Layer 2 of a small transformer language model trained on English Wikipedia (9 layers, counted from 0, width 128).
A neuron adds its activation times its output weights to the MLP's output. To switch it off is to set its activation to zero at one token and run the rest of the model.
A neuron's activation on a vector x is GELU(weights . x), where the dot is the dot product.

Input weights of the MLP neurons that the questions are about. A number n stands for n times 0.0056.
n93: -9 -24 -8 -20 -13 -37 -45 1 -20 25 -18 -3 33 6 0 -3 -2 -13 -31 -2 20 -21 23 -16 3 4 2 52 -11 5 22 -22 62 -11 7 50 42 -4 -46 15 25 -14 -50 -4 23 21 50 -7 -11 -3 37 10 5 -34 -26 -13 19 32 -3 27 -2 9 13 40 -59 -32 -24 -8 24 5 3 0 -31 64 -5 -11 -23 4 -55 21 -3 -21 18 32 -16 -34 25 -11 -32 -30 -5 44 -30 -72 7 -17 -24 -6 -49 15 32 34 8 19 13 -3 -14 -18 2 -64 32 21 51 -23 8 34 6 3 19 2 -44 25 55 12 2 20 -8 7
n111: 17 -20 -14 -53 36 1 21 -11 -10 7 12 -3 -23 3 1 4 -25 -6 40 -9 4 30 9 -2 -16 6 17 8 -43 -3 1 15 23 -2 -31 35 -1 1 -30 1 -51 -8 42 -10 25 3 21 -17 7 -38 -12 77 -2 -48 41 17 35 21 10 -2 -4 -16 6 -14 -14 -22 20 -74 -13 14 -9 -41 16 -18 4 -41 -12 13 12 1 -18 -20 8 -16 -4 15 16 14 0 5 -9 14 -9 -38 -39 23 38 4 28 44 16 -9 14 21 17 -6 -9 -3 -2 26 -38 -15 -16 -24 -9 30 30 22 -14 38 -38 9 -8 -12 23 8 -15 -15
n114: 32 -8 -15 22 -50 -12 41 -6 28 3 17 -32 -32 -26 -16 2 -15 -6 -14 -26 -9 -42 34 -5 -15 -38 27 -3 -38 -11 -49 -24 -13 -15 25 6 1 7 26 -18 -3 15 39 9 10 64 18 0 -13 33 2 23 7 5 -7 -21 -24 1 25 32 27 0 5 23 -9 -42 -8 -11 23 -7 8 -41 -6 14 22 30 3 -2 15 -34 42 -34 28 6 -26 -32 -3 -2 -8 -11 0 -18 -2 1 20 21 -41 0 8 -12 21 22 24 18 -34 -22 6 30 37 46 5 15 -20 14 -38 28 -22 -38 -28 3 42 2 -13 1 10 -21 -1 -9
n166: 29 -41 -15 26 38 24 -38 -7 -6 19 -27 21 -4 33 7 -27 -1 28 19 -11 -1 1 41 39 22 -18 -4 19 5 20 25 -20 -1 31 11 2 2 16 -1 -26 -6 -40 -11 -2 16 -3 16 -12 -32 -14 -24 21 -32 25 -5 47 23 -13 -9 10 31 37 9 17 4 6 -10 -11 17 -25 25 19 -45 -7 23 -8 -50 21 -30 -25 -3 -35 17 -14 1 -34 -17 39 22 -6 6 -2 -5 23 -20 56 -33 -37 -20 15 -12 24 12 10 23 28 -12 -18 -14 -35 -7 1 -30 -13 -15 22 39 -62 -44 29 1 30 2 10 -30 -22 -25 -15
n187: 3 1 5 -9 -26 -34 -17 39 13 -21 -8 -10 -30 -20 -36 0 -38 -19 -35 35 -9 13 28 12 -10 40 19 -22 -31 -16 -64 -6 -6 4 2 19 -32 -9 -8 -7 -18 -17 -5 -2 -26 16 -54 47 26 4 6 1 10 7 6 -30 -15 24 14 -56 33 24 5 -40 -12 -10 29 -2 -31 31 16 24 -29 43 18 -7 63 9 -5 4 21 -11 -7 18 44 14 -15 -13 40 -8 -11 39 -10 -34 -65 45 14 8 51 24 14 -52 11 5 -17 -4 23 29 -14 42 -11 39 -9 -18 -20 42 -14 2 31 -21 10 45 -23 49 22 5 -24 -32
n224: 34 18 5 6 23 -34 -63 -15 -35 -14 -10 21 40 -22 -14 -20 -46 2 -29 21 21 39 9 -5 23 -32 22 -9 28 -9 -40 1 23 22 -32 26 -13 2 1 44 -10 -10 32 -16 -1 -14 -6 -3 5 -14 -3 -7 -1 -19 8 59 -17 1 -22 -4 12 -21 16 -10 -24 20 48 -10 -4 -22 -13 11 -10 14 -5 -24 31 34 -12 33 -11 6 21 7 -36 31 -6 14 -21 1 -37 -1 -15 -14 -37 36 -40 26 69 -33 30 4 1 27 41 27 -8 33 17 4 -1 -21 -40 -68 -34 19 -20 50 4 -12 -49 -7 18 1 17 53 9 -32
n271: -18 -1 -4 -9 7 21 0 -28 8 -6 3 -17 36 -12 17 -26 13 38 15 12 -35 1 -28 -1 -46 -31 -16 -21 -33 4 8 -2 11 11 -38 -31 53 4 -12 27 44 -23 -18 19 -11 2 -29 30 42 -12 -5 3 5 -27 -26 0 -2 14 -11 -32 11 20 -6 34 -25 16 35 -17 -4 -6 57 -56 48 -38 -14 -14 32 6 -34 22 33 -43 6 -4 2 41 1 5 -4 26 -1 -1 -8 21 5 14 1 -1 -21 30 13 11 23 0 -54 42 -23 -9 -18 -28 32 18 39 6 -2 45 24 12 -66 -18 2 -53 -33 7 43 -10 -5 1
n316: -4 9 1 62 -5 4 7 -44 -37 -38 42 27 -19 -7 8 -28 -17 -12 -4 -31 22 15 42 -5 -3 2 0 30 -12 40 35 -9 -18 -78 -56 -1 -18 22 14 -18 28 3 0 28 3 1 55 5 12 -14 -57 -33 15 -9 -6 11 -24 28 22 -20 -18 -12 4 -11 -2 12 14 49 -46 34 6 7 9 25 10 16 -8 -38 3 -36 -5 -2 8 -25 1 13 32 10 -6 -24 -11 -7 20 -8 19 10 -28 51 4 -9 22 -11 -11 6 -40 -61 16 16 49 -6 -8 32 0 33 14 -5 -15 -19 15 -4 25 2 -24 -29 10 -10 6 16
n364: 27 -15 -7 -41 26 9 8 -14 -30 13 -3 -11 10 14 -10 25 5 4 25 -9 3 -10 -28 -8 -3 -13 11 33 -7 -50 8 -8 -40 25 11 5 -19 -20 14 -15 -38 -26 0 -11 4 20 -18 -15 18 -17 10 50 -52 35 -30 -18 44 25 -22 -17 -1 18 -4 -20 32 48 41 5 -21 1 3 -5 -29 29 8 -49 -17 1 -20 15 -40 19 -17 -30 0 -8 -47 22 -46 29 16 -7 -36 30 14 26 -6 -17 14 7 1 46 6 -7 31 -9 -3 -3 -14 -10 3 -26 -7 -6 0 22 42 26 -5 20 29 -1 9 34 30 -13 14 14
n424: -26 23 -29 -37 -9 0 -22 -9 15 34 18 -57 31 17 0 -14 4 -3 -31 6 -48 -23 -25 34 -6 2 -5 9 20 17 -32 -25 18 4 -32 -21 -15 -18 22 5 -24 7 14 59 -24 39 -20 -8 -45 48 6 37 -5 -42 10 -5 -22 24 -2 -27 -6 14 -20 27 15 19 27 16 -15 37 37 7 22 -6 4 0 -22 1 13 11 14 -11 -21 42 17 61 -24 7 7 -18 -16 -14 -15 -11 -28 -22 30 -28 -21 24 1 18 4 30 4 -13 14 -14 -12 -58 -13 4 28 33 5 -38 -6 25 -38 -25 36 1 21 -3 5 18 36 -34
n449: -44 -20 31 -4 -8 16 -11 13 -16 -38 -2 16 0 14 -2 9 -7 38 9 -8 -14 -1 -11 10 11 -63 5 -17 -2 -16 -34 -19 -18 -24 -1 -33 -51 3 23 -43 12 -5 23 7 -1 28 -10 -19 -39 -9 7 19 31 11 49 -28 -1 48 -44 15 -7 -6 2 1 13 -41 -31 15 -21 36 -41 12 -28 -2 26 28 -30 5 67 24 -7 -30 48 40 45 -6 7 4 -2 -37 17 5 -5 5 35 -20 17 16 -37 8 -40 5 -12 -17 -1 -11 32 5 29 11 18 1 -10 35 20 9 -13 -3 50 -24 -11 66 -14 -32 20 23 -31 5
n490: -2 -39 -16 -3 -7 12 16 10 -3 -23 -28 -18 -18 41 -20 13 38 -27 14 -42 -4 27 28 29 -14 -35 36 -18 -37 -11 19 -21 10 -16 16 -52 -13 -2 -20 -4 -10 -4 -6 -17 2 0 -54 33 -38 -65 10 -9 -4 -67 2 29 25 13 5 -2 -7 56 37 26 -10 13 32 -34 -55 3 -20 2 -32 17 6 38 1 46 -27 49 -18 35 -48 -20 -14 42 -3 41 -7 -11 13 5 -2 -19 -18 18 -2 42 16 -23 0 -37 -6 -17 47 85 -33 -11 8 27 19 3 7 -25 29 22 14 28 -6 -26 15 -19 -4 -17 46 8 10 -14
n491: -27 23 32 -14 -62 -55 -50 -31 26 2 -8 50 -25 11 -12 16 -71 20 -26 23 -6 54 -31 -8 71 65 13 -32 8 30 20 -7 -18 -15 -1 -37 58 2 -21 6 5 31 11 58 -25 19 -23 21 36 -17 13 3 -7 -35 7 -33 13 -43 23 27 19 -24 1 7 4 6 49 -32 1 -47 26 3 -38 30 31 15 33 -5 -45 -94 24 31 -43 18 8 -11 1 66 20 -21 17 24 -31 -21 -43 19 -42 17 -47 -2 -5 23 17 5 4 16 -4 -3 -42 20 -19 58 -49 52 9 24 -50 1 20 -29 3 29 17 -5 -38 2 -36 4

Output weights of the MLP neurons that the questions are about. A number n stands for n times 0.0022.
n93: 34 25 -22 20 -11 -25 -7 33 -18 27 -5 -32 6 -13 1 -23 15 -57 22 20 -23 -19 25 -17 0 -11 -30 1 8 -17 -4 17 -6 7 13 -12 6 -2 -6 25 19 -3 5 -4 -6 -34 -30 0 16 -1 -16 -9 6 44 -10 -1 24 -15 -15 18 3 27 -3 -5 -2 29 25 -27 8 40 -4 32 -26 7 -34 1 -11 -34 11 -4 32 0 44 -7 -14 4 9 -3 -65 -61 -18 7 -2 50 -21 -36 14 1 81 -5 -5 -1 22 26 46 -7 22 70 2 -20 -8 -6 -14 18 -16 -7 4 -17 1 12 30 18 -5 -29 -19 -43 26 -17
n111: 4 -31 31 6 -9 -3 -1 20 17 -9 -5 -7 3 -28 19 -12 27 -17 2 -3 -17 -19 10 1 41 -36 18 -21 -8 -20 -40 -40 15 -4 -35 -22 7 -9 26 14 43 -2 -9 -4 -32 3 26 30 -20 -12 -13 -15 -16 9 -43 1 -33 -7 -28 -6 7 5 21 -7 -4 -2 12 28 -1 -18 28 -8 -32 9 -39 30 -33 -26 9 -22 26 36 -10 16 -4 33 5 18 8 -43 33 41 45 8 29 5 3 -14 23 -6 -10 -11 -20 -11 24 33 28 -29 11 5 -12 -3 25 25 38 39 -5 11 11 -1 8 -22 -45 -2 6 -6 29 28
n114: -19 -4 6 18 -15 -7 49 36 -19 0 -37 -22 -29 3 19 -17 -4 -31 -15 -2 -35 -2 1 -8 -17 -8 2 -23 2 -7 -17 -25 17 8 7 65 -14 -8 43 3 4 -7 19 -37 47 -15 -33 -12 -47 26 9 5 -3 16 9 25 26 22 -16 -14 -8 25 17 -20 -1 -2 -6 32 15 -5 5 21 15 -13 -9 14 -6 -5 -19 8 13 -9 42 -11 20 20 -24 13 -3 -14 19 -51 19 26 -9 8 0 -2 6 0 6 -32 -19 25 -8 -14 16 8 7 -9 30 2 -43 -25 -10 19 19 -15 23 -29 -5 -17 -4 14 1 48 -14 14
n166: -3 5 0 4 -1 -19 5 -14 -21 -16 13 23 -8 9 -15 34 -9 5 -16 38 19 9 6 -37 -7 4 -18 -3 -1 52 3 -2 -33 9 -36 27 22 9 16 6 -23 -4 0 13 -9 14 -18 -14 13 13 -19 -3 19 -16 2 13 31 -21 12 2 -20 6 -17 16 -5 13 36 20 -21 -4 10 -36 14 -12 -11 -13 6 -40 10 -1 -18 26 -13 4 72 26 -28 -12 -49 8 -32 1 10 -23 31 -37 5 4 2 -10 -41 6 -8 14 -37 -15 -6 -11 1 -10 16 11 -10 0 40 21 -21 66 16 -34 14 -44 4 26 45 -2 2 6
n187: 26 53 37 -10 13 -8 -22 -12 17 -21 -24 5 -5 56 36 -16 8 -10 61 -15 25 10 -44 -10 2 20 -9 15 18 -36 13 -1 15 18 16 -47 38 -19 35 -10 -10 -16 35 11 -17 1 26 4 47 11 -34 1 12 -15 -10 -23 26 18 19 12 10 -25 32 8 28 -14 -4 -2 2 -25 7 2 3 -13 26 5 -43 -21 -32 24 6 -3 11 -14 5 -41 -7 -20 -40 18 4 -21 15 6 16 -8 -7 -5 -34 4 -7 -28 -47 -11 31 1 -47 18 30 -31 38 -13 -1 -29 -23 -38 19 7 18 -3 17 -29 4 31 -20 -36 -8 4
n224: 46 15 -32 34 -4 14 -15 16 -47 2 -38 4 -27 -14 -37 13 -14 37 -25 5 -31 16 -20 34 1 17 -9 -21 -30 -29 -9 -15 -33 -24 -13 -3 12 45 1 23 21 -7 -20 -10 16 -3 -17 13 61 -6 -2 0 15 -34 -26 42 3 -32 8 4 31 22 -11 -44 10 -31 18 3 9 -44 47 21 6 3 -42 18 -16 15 25 51 -7 -12 4 -12 33 26 -27 41 25 -20 -37 -19 -16 -43 -22 -11 2 -2 20 11 1 -2 30 80 37 27 15 -67 19 3 -20 -6 -5 -57 4 30 -27 -2 5 -14 37 -30 -26 52 39 -20 14 -14
n271: -16 2 -5 -42 16 -7 -23 4 -7 -19 -11 -8 -20 2 12 22 -9 0 9 -32 10 28 23 -3 12 -2 22 -23 7 10 -42 -13 -2 16 8 39 7 11 -7 -31 -4 5 10 -7 -8 18 3 42 7 18 12 14 -21 34 -4 11 14 -30 -34 -27 18 -22 5 -12 -13 -27 -25 -20 10 11 -32 -5 -31 35 11 -29 -34 17 60 -28 1 25 -11 1 33 -24 -4 -35 -33 6 -13 61 -17 -3 20 25 19 3 -3 33 42 -10 0 44 19 -18 21 52 23 -35 -42 29 14 1 -19 -33 -10 -7 -15 -9 -10 20 39 10 -57 -8 8 10
n316: -19 -6 -17 26 -8 12 -46 6 54 7 -11 -14 -7 -24 -7 8 22 14 10 31 15 -42 -6 22 7 2 -11 3 1 -40 -3 -11 58 21 3 -20 2 -15 9 -5 0 -31 20 -43 12 6 -14 1 -36 -3 19 12 55 1 -26 -15 -11 -7 -48 -31 15 -13 -4 3 20 -13 -32 -18 -24 -31 1 -12 -5 -3 -2 27 -12 14 32 3 18 -40 51 22 -5 14 -30 24 12 17 -5 -5 12 32 -15 -28 15 -45 36 12 -6 31 -26 8 29 1 14 -18 -8 3 -2 -27 20 4 -10 -3 -13 5 -9 4 -27 -7 30 16 -12 10 34 19
n364: -10 0 18 40 -8 11 -24 -18 14 -18 -9 5 14 22 -5 -15 -19 0 -19 29 3 6 37 -15 -6 -5 -4 9 -47 13 20 -11 -41 3 -17 1 -1 -16 4 10 5 -5 49 -3 39 -45 62 33 -1 31 -42 -26 12 1 -31 -6 -8 -22 -29 49 8 -2 0 14 -39 12 -16 -11 53 -15 -13 -2 0 -6 2 -2 1 -4 -9 -12 21 8 2 28 -29 -11 7 -20 29 -4 -15 -27 10 0 25 -2 -31 18 -3 -20 -19 -1 14 -10 -37 14 11 18 -26 14 -50 24 -10 36 12 35 -1 12 -14 5 8 -15 18 -24 2 -5 22 5
n424: -20 11 52 23 8 -24 28 -22 -6 4 -13 3 16 7 34 13 -56 14 -16 -2 -30 35 -25 -2 -6 6 -13 36 1 -14 17 13 -29 50 30 -18 -6 -10 -36 21 17 1 -20 -41 21 -20 -29 -9 1 -11 -10 19 -12 3 -5 18 -9 -23 -50 -47 44 -3 18 14 28 3 -23 -8 20 15 17 -27 -6 1 9 -10 17 38 14 -15 -19 24 -2 12 4 -12 28 -9 -4 4 -10 -1 42 3 -6 16 11 -28 27 5 -38 13 6 -33 26 19 17 -10 -3 -3 21 28 -9 21 -21 10 -23 7 -19 1 -40 15 10 -16 -4 11 2 -3
n449: -15 39 -42 -5 -1 -18 29 34 8 57 40 23 -8 13 29 -17 -5 -5 13 0 6 5 -23 -35 -9 54 -3 -24 -5 -55 16 33 10 -5 49 21 18 35 -2 -7 -35 4 -27 -43 -25 -9 -43 8 54 -8 13 26 -17 17 31 11 58 -31 10 -11 -25 26 0 -41 2 7 38 3 -17 -14 -51 5 7 -40 10 -45 25 13 -44 -13 -45 -6 -19 -3 -36 -9 26 -39 -19 27 36 -44 -7 -14 0 6 -18 27 16 42 40 -18 15 -27 -15 21 -2 -5 16 -16 -10 -39 -29 -39 -19 17 28 -27 13 31 -15 9 16 -7 14 7 12 13
n490: -24 -11 34 -1 39 -12 26 0 -5 -19 55 17 16 -8 -3 -29 -21 13 28 5 33 3 -2 28 -15 3 -41 -33 -7 -6 -27 18 -25 -4 5 16 13 10 18 -20 -24 -66 -31 -24 3 26 -8 15 14 9 -52 21 -6 -7 -44 -6 16 11 -44 5 -12 -20 -6 1 -13 8 -6 -17 3 33 -5 -3 13 15 -13 -9 37 13 -21 -8 -46 -13 6 8 -21 -23 2 -18 -12 8 55 35 14 36 13 -5 -9 20 14 2 -40 -16 16 -20 -3 23 -15 9 8 -20 -20 -29 41 16 3 -20 18 0 -13 3 18 15 5 54 10 11 -9 13
n491: 2 -21 -7 36 -44 -10 -15 -39 -3 -12 -20 46 -1 -10 -13 -29 -53 -48 -17 92 12 25 -31 -2 -67 15 28 -20 83 11 20 -9 16 -21 -13 -19 37 -23 -3 34 6 29 -10 76 -13 3 16 27 43 18 -10 39 -29 -58 29 12 31 -24 2 19 8 -24 -68 -12 -20 -9 14 7 46 -15 11 -6 -16 -16 7 19 7 -12 -58 -23 -15 32 -41 -13 -5 20 -18 25 38 18 3 8 14 19 -13 34 6 53 -46 3 41 -3 -38 -2 -1 5 -39 15 -28 79 -22 5 -3 -11 -11 -5 -7 16 -42 16 13 -28 4 -48 -8 17 -59 42

Each question names a token from some text and the token that comes next. It shows the vector x that enters the MLP there. A number n stands for n times 0.045.

Then comes g, the gradient of the next token's log-probability with respect to the MLP's output, scaled to length 1. A neuron's effect is roughly proportional to its activation times (output weights . g). A number n stands for n times 0.004.

",", then " the"
x: -16 -9 -1 -7 -47 -10 49 36 21 18 -29 13 25 -21 -23 5 -6 26 18 5 38 -28 25 -8 -2 -5 -7 -9 46 -41 8 -26 -29 18 -9 44 53 28 0 3 -19 3 18 -16 -10 -20 26 15 21 19 -50 20 22 8 -19 -23 45 -13 -45 4 -26 26 -26 31 15 -4 4 13 -60 34 8 -58 14 36 -1 -14 5 35 4 -31 0 -40 -29 -11 -3 19 11 -45 16 -2 -16 -29 21 14 22 3 -12 -20 27 -19 -39 -61 -27 -8 -2 -6 -3 -10 -45 -35 12 13 11 -5 -4 -25 18 45 62 22 27 22 63 -38 -20 -13 -46 22
g: -6 28 10 24 2 -37 8 63 -8 -3 -20 -11 18 28 -11 -18 23 1 -16 -28 21 7 49 34 -3 -5 -7 0 -11 -19 27 -49 42 17 -5 25 23 -7 -32 10 18 -5 38 12 41 4 12 -1 -4 13 -51 11 -23 19 -57 16 42 -8 -6 -8 10 18 -35 -22 -4 2 -12 -12 17 3 29 -10 -27 1 -5 27 -19 15 -19 0 -9 -7 -29 -17 0 -24 -36 0 9 6 0 -16 50 33 -22 -38 -11 9 14 -21 27 -18 18 -16 -8 -16 -25 -21 29 28 -12 20 12 -31 -18 -18 -1 -43 -11 -13 -9 0 12 31 2 -10 -4 12
Which neuron, switched off, lowers the next token's probability most? n364

" list", then "ings"
x: -48 10 11 -17 -64 -31 50 32 38 -29 -27 -9 23 -34 -15 -10 -10 35 22 14 27 -35 25 -26 -1 10 40 -5 72 -21 -16 -34 -6 44 11 18 25 36 -2 11 5 13 5 -9 -29 -26 36 29 16 -18 -58 30 11 27 -19 -6 14 -27 -31 17 -43 11 20 10 -18 13 -20 18 -60 29 -26 -33 20 18 5 -34 -30 8 15 -24 11 -23 -40 1 -41 -15 -14 -7 18 -5 -20 -16 -15 18 50 5 -11 17 20 -31 -10 -22 -52 -15 36 -2 -17 -6 -28 -32 17 33 52 8 23 -15 42 16 48 21 28 2 7 -8 6 11 -12 -7
g: 6 -21 -28 35 27 -24 24 4 2 -10 -32 -37 28 -1 3 -16 11 -2 -43 32 -5 30 14 -20 -22 -8 48 15 13 -26 -5 2 -22 -43 24 68 37 -2 -29 -4 -3 0 -3 20 12 -12 -5 3 -2 14 -9 -17 28 -50 7 18 -15 6 -37 -7 -19 39 -12 -16 -10 -16 -43 -6 -21 -2 -19 12 -35 -29 32 -8 12 33 11 29 -18 -30 23 -12 -8 -19 -32 0 -16 11 0 2 -11 43 61 22 19 -19 14 3 20 -20 -24 -3 15 -17 15 2 -6 31 -20 19 0 12 -4 15 31 -5 -14 10 28 1 12 -38 1 -3 -11 14
Which neuron, switched off, lowers the next token's probability most? n364

"et", then "al"
x: -30 -8 -21 6 -9 0 41 40 31 18 -13 -1 5 -37 1 17 -6 -1 -4 -7 17 -22 14 -24 -5 3 10 -41 55 -39 29 8 -23 31 -7 6 75 40 -10 31 -3 -13 30 -22 -19 -46 39 15 -5 -47 -49 29 20 5 -51 -7 32 -30 -37 19 -39 17 -15 0 5 -11 23 -8 -56 41 -19 -32 26 -3 35 -22 -24 30 -1 -29 14 -45 -21 -4 3 10 -20 -15 40 0 -14 -16 26 2 -4 -10 -15 0 44 -28 -21 -36 -23 24 4 38 15 -16 -14 -22 8 5 34 -4 17 -13 27 23 35 52 30 -36 49 -4 -34 -16 -28 -8
g: -41 -15 23 1 20 -15 16 9 -19 6 -12 16 6 -30 -7 -48 49 -21 0 0 -21 -9 16 -35 18 16 2 -13 -12 29 22 -25 20 -4 -14 -8 -10 -4 13 -4 -20 53 8 7 30 4 -24 31 -24 -14 4 2 9 11 -8 18 27 -6 -17 59 -12 11 7 35 2 49 14 -33 -36 10 -26 -10 31 43 16 -15 -2 -6 -6 21 -36 -2 1 18 -12 -8 -11 -2 -17 -2 -7 38 11 39 -20 -15 29 -15 -9 -16 -5 19 25 -29 -5 -60 24 22 -43 -8 30 23 2 -8 -18 31 -44 -7 -5 20 -26 -30 -16 18 -12 2 -14 -7
Which neuron, switched off, lowers the next token's probability most? n224

"als", then " and"
x: -52 -26 14 22 -62 -9 27 47 10 -18 -22 5 25 -44 -30 -11 -10 16 -6 -17 34 -16 12 -10 7 0 20 -27 36 -35 6 -30 12 7 -14 0 67 3 35 -9 15 39 34 -35 -9 -36 30 29 -1 43 -53 7 22 34 -12 7 14 -15 -12 42 -54 38 -39 29 -28 -14 -16 18 -55 22 9 -12 53 6 6 -27 4 18 14 -34 37 -10 -38 -22 -5 1 19 -30 33 -5 -28 3 3 37 20 -39 -30 -24 21 13 -7 -43 -40 17 23 6 -6 30 -21 -43 -9 -8 25 -26 -5 -37 23 25 53 32 19 1 26 -21 -15 -12 4 -2
g: 7 15 -15 6 31 27 12 -32 -13 8 -22 1 9 7 -24 -5 33 -29 10 -25 14 -65 -19 18 -2 15 -6 -13 -17 4 11 -5 -2 14 -17 -25 -3 11 9 23 -9 11 13 -20 -8 -24 9 21 14 34 5 -21 2 6 22 -42 -4 -13 -10 35 13 -21 -3 11 18 -4 28 -27 -12 22 -4 -15 27 50 -19 -17 39 12 62 -8 19 -4 4 -16 -1 -4 10 10 38 -35 -4 4 -12 23 -21 1 23 -15 5 -17 23 -1 12 -30 -12 37 18 -27 32 -5 32 0 -3 -94 8 10 -31 16 -6 -19 -32 13 -10 8 -32 -38 18 -13
Which neuron, switched off, lowers the next token's probability most? n316

" al", then "um"
x: -24 -4 25 33 -65 27 63 56 -7 22 -16 16 18 -6 -34 -25 -13 55 9 -11 20 3 23 -27 -7 -22 37 -38 39 -63 0 -9 4 26 0 10 61 16 27 6 -39 -2 28 -38 2 -17 52 -12 16 -20 -11 -5 22 19 -27 -14 22 -31 3 13 -30 16 -48 29 8 20 -36 -24 -54 20 -5 -32 26 23 3 -41 0 5 18 -26 12 -16 -20 -1 -26 17 -5 -33 13 -5 -41 -1 4 7 14 -2 29 -23 8 -4 -36 -57 -22 18 31 -1 -10 -11 -7 -18 -13 17 23 0 12 14 34 16 70 26 -6 17 21 -38 -16 -13 -34 -15
g: 12 6 -25 -39 -1 -20 27 9 -12 12 -16 -11 -10 2 32 15 -1 -24 1 9 35 -19 20 -39 37 -2 20 -20 -3 18 15 -28 -24 44 44 -13 6 0 -13 -7 19 -12 -9 0 -1 -1 -22 14 -11 -6 -12 -33 13 10 22 2 -29 27 -4 28 8 1 22 -33 -16 -4 -31 12 25 19 30 -52 10 -47 -3 19 -8 -35 28 -3 5 -38 -36 -3 15 6 1 -4 18 -33 13 7 -4 -14 43 1 47 -14 3 -19 -46 -2 -26 -14 21 48 -18 52 -3 -20 13 -22 29 -19 41 5 2 -5 -1 -8 -4 -4 -10 13 -34 2 -4 47
Which neuron, switched off, lowers the next token's probability most? n111

" US", then "A"
x: -28 -17 -5 -24 -70 1 37 62 47 32 -53 -7 15 3 5 7 -12 49 22 17 8 -3 26 -17 -12 -6 27 -8 38 -54 -13 -9 -33 4 -2 17 55 39 -6 -9 28 27 15 -21 -12 -24 8 -10 -6 10 -68 24 52 42 -2 -22 38 -31 -41 31 -44 3 -44 29 -13 -3 -18 23 -44 11 -22 -18 12 -22 9 -24 11 38 -2 -30 18 -29 -35 9 -16 5 -8 -9 18 -2 -4 -42 3 21 31 17 24 -8 5 -1 -19 -55 -19 3 7 12 -16 8 -1 -30 -4 17 3 -8 -14 -20 27 27 52 26 34 -23 50 -19 -14 -3 -37 -16
g: 35 14 -38 -19 -23 -5 -12 -11 -37 29 -23 8 3 -25 21 -15 -2 -19 8 20 -17 -11 -35 0 -15 -10 6 -18 -21 -4 8 -12 1 1 -8 -24 19 44 45 17 -15 34 32 -3 15 11 3 -15 5 10 -27 6 26 29 50 -27 3 -26 -52 28 40 -13 -19 0 -32 18 -8 0 21 -15 16 -26 -9 1 12 -8 37 14 22 20 -7 -21 44 18 -6 -21 25 28 -23 5 9 2 11 -28 11 -26 0 -6 -17 20 -13 35 -19 -10 -26 -19 -2 12 46 -33 -6 0 -40 -22 6 -15 -3 43 -12 23 2 -29 -14 -15 30 31 36 -37
Which neuron, switched off, lowers the next token's probability most? n449

"D", then "es"
x: -29 -3 -26 -11 -90 6 25 31 18 33 -20 -3 -16 -40 -37 -10 -6 27 -20 -21 33 7 25 -31 1 -4 -3 -12 58 -53 -5 6 -9 3 13 14 56 41 20 -1 -16 30 55 -22 -10 -30 16 26 10 13 -28 20 39 25 -22 -23 23 -30 -14 18 -61 11 4 -9 10 -4 -2 -6 -41 17 -4 -25 42 1 1 -31 1 33 3 -30 -5 -29 -35 -5 -3 4 20 -26 12 29 -24 -47 23 30 27 17 -8 -24 34 -38 -22 -63 -21 23 14 19 5 -20 13 -33 11 20 33 -14 9 -15 43 19 63 34 20 12 16 -22 -27 14 -14 -1
g: -3 -3 15 10 22 24 6 -22 -21 -25 -15 -48 -39 19 0 23 7 -23 -45 18 24 21 -5 22 2 -34 -7 5 36 2 -1 -16 45 -11 12 -15 10 3 2 26 13 73 3 5 36 -2 13 18 -22 32 3 2 0 3 -26 -40 25 -19 -27 -4 8 3 -3 20 -20 20 10 19 -24 20 4 18 15 -24 -19 -20 -13 -9 -27 0 -17 32 0 -40 -27 11 16 -13 2 -17 21 -5 34 17 4 -43 7 -40 41 30 10 15 -27 -18 10 -36 -11 -28 5 9 15 52 -30 -5 -36 -4 -16 13 9 -15 -17 -6 -24 36 6 -28 18 3
Which neuron, switched off, lowers the next token's probability most? n114

" g", then "reat"
x: -15 -14 -7 14 -73 -10 45 61 30 20 -47 -10 -6 -22 -15 0 -23 26 3 -3 43 -40 9 -17 -9 4 29 -28 44 -42 3 18 6 20 16 15 41 23 -1 18 12 17 25 -42 -19 -13 58 -1 -8 33 -47 21 27 30 -22 -24 14 -9 -18 19 -14 19 -34 25 -15 11 -17 1 -66 2 1 -13 2 7 7 -37 -19 31 13 -2 10 -34 -39 -7 -17 5 13 -29 29 -9 -45 -1 18 -9 41 6 6 -11 10 -35 -67 -47 1 17 5 9 18 9 -39 -51 11 6 33 -5 20 0 26 30 60 27 16 10 21 -17 -26 -3 -25 -2
g: -68 4 30 -4 16 2 -20 -6 35 51 8 -27 12 11 -11 -35 -25 8 25 -8 1 2 -1 -8 -7 16 -7 14 3 -18 6 46 15 14 -9 0 -36 3 -11 16 -12 -35 13 -6 13 33 -28 17 0 -9 19 -9 12 2 -19 -2 41 30 12 11 29 -24 -19 17 5 -17 18 -12 -30 -19 -63 11 -14 18 14 -30 13 9 -6 9 -37 26 -18 30 11 -4 -15 12 2 -17 -9 -18 18 30 -26 30 10 24 -16 -33 46 12 -26 33 -40 20 -1 -8 -49 -21 -1 24 -21 -23 -17 25 41 1 -39 14 9 24 -4 6 -11 -15 5 -17
Which neuron, switched off, lowers the next token's probability most? n449

" second", then " rem"
x: -10 5 -16 -4 -77 17 29 55 45 9 -43 -11 21 -11 -3 -26 -6 64 7 -20 17 3 32 -17 5 -3 30 -7 33 -55 -3 -14 -23 32 13 10 72 19 9 6 -15 33 12 -16 -6 -52 26 -3 17 2 -29 23 47 27 -42 -4 4 -34 -15 6 -25 14 -17 16 -6 1 7 -9 -64 24 -26 -37 11 -1 -1 -20 -13 44 -4 -2 14 -46 -34 -18 -24 -12 -32 -1 30 -43 -15 -19 17 7 34 -5 8 -14 -2 -26 -30 -42 -30 -3 36 22 3 17 -33 -17 0 31 36 -5 14 17 13 18 71 16 14 10 36 -11 -17 -19 -23 7
g: -39 -36 29 -2 -45 15 -28 12 14 -25 45 -8 22 32 -6 31 -40 -5 9 -1 -9 11 39 -5 -11 4 -7 19 13 -6 -20 0 6 -30 -25 4 -39 -36 12 -29 19 -48 -1 11 -33 21 -29 17 -20 -13 15 28 2 17 11 16 31 4 6 -1 1 -4 -18 9 3 16 30 13 10 -15 -7 23 48 2 -18 8 -2 11 26 -19 24 29 -24 -2 -6 -10 0 30 -18 14 -3 -13 24 -14 -12 27 -42 33 11 -2 -7 -33 -6 -31 -37 -5 -6 -3 -21 14 -30 22 -28 46 -18 -28 44 24 15 17 10 3 24 26 2 -29 -44 -2
Which neuron, switched off, lowers the next token's probability most? n490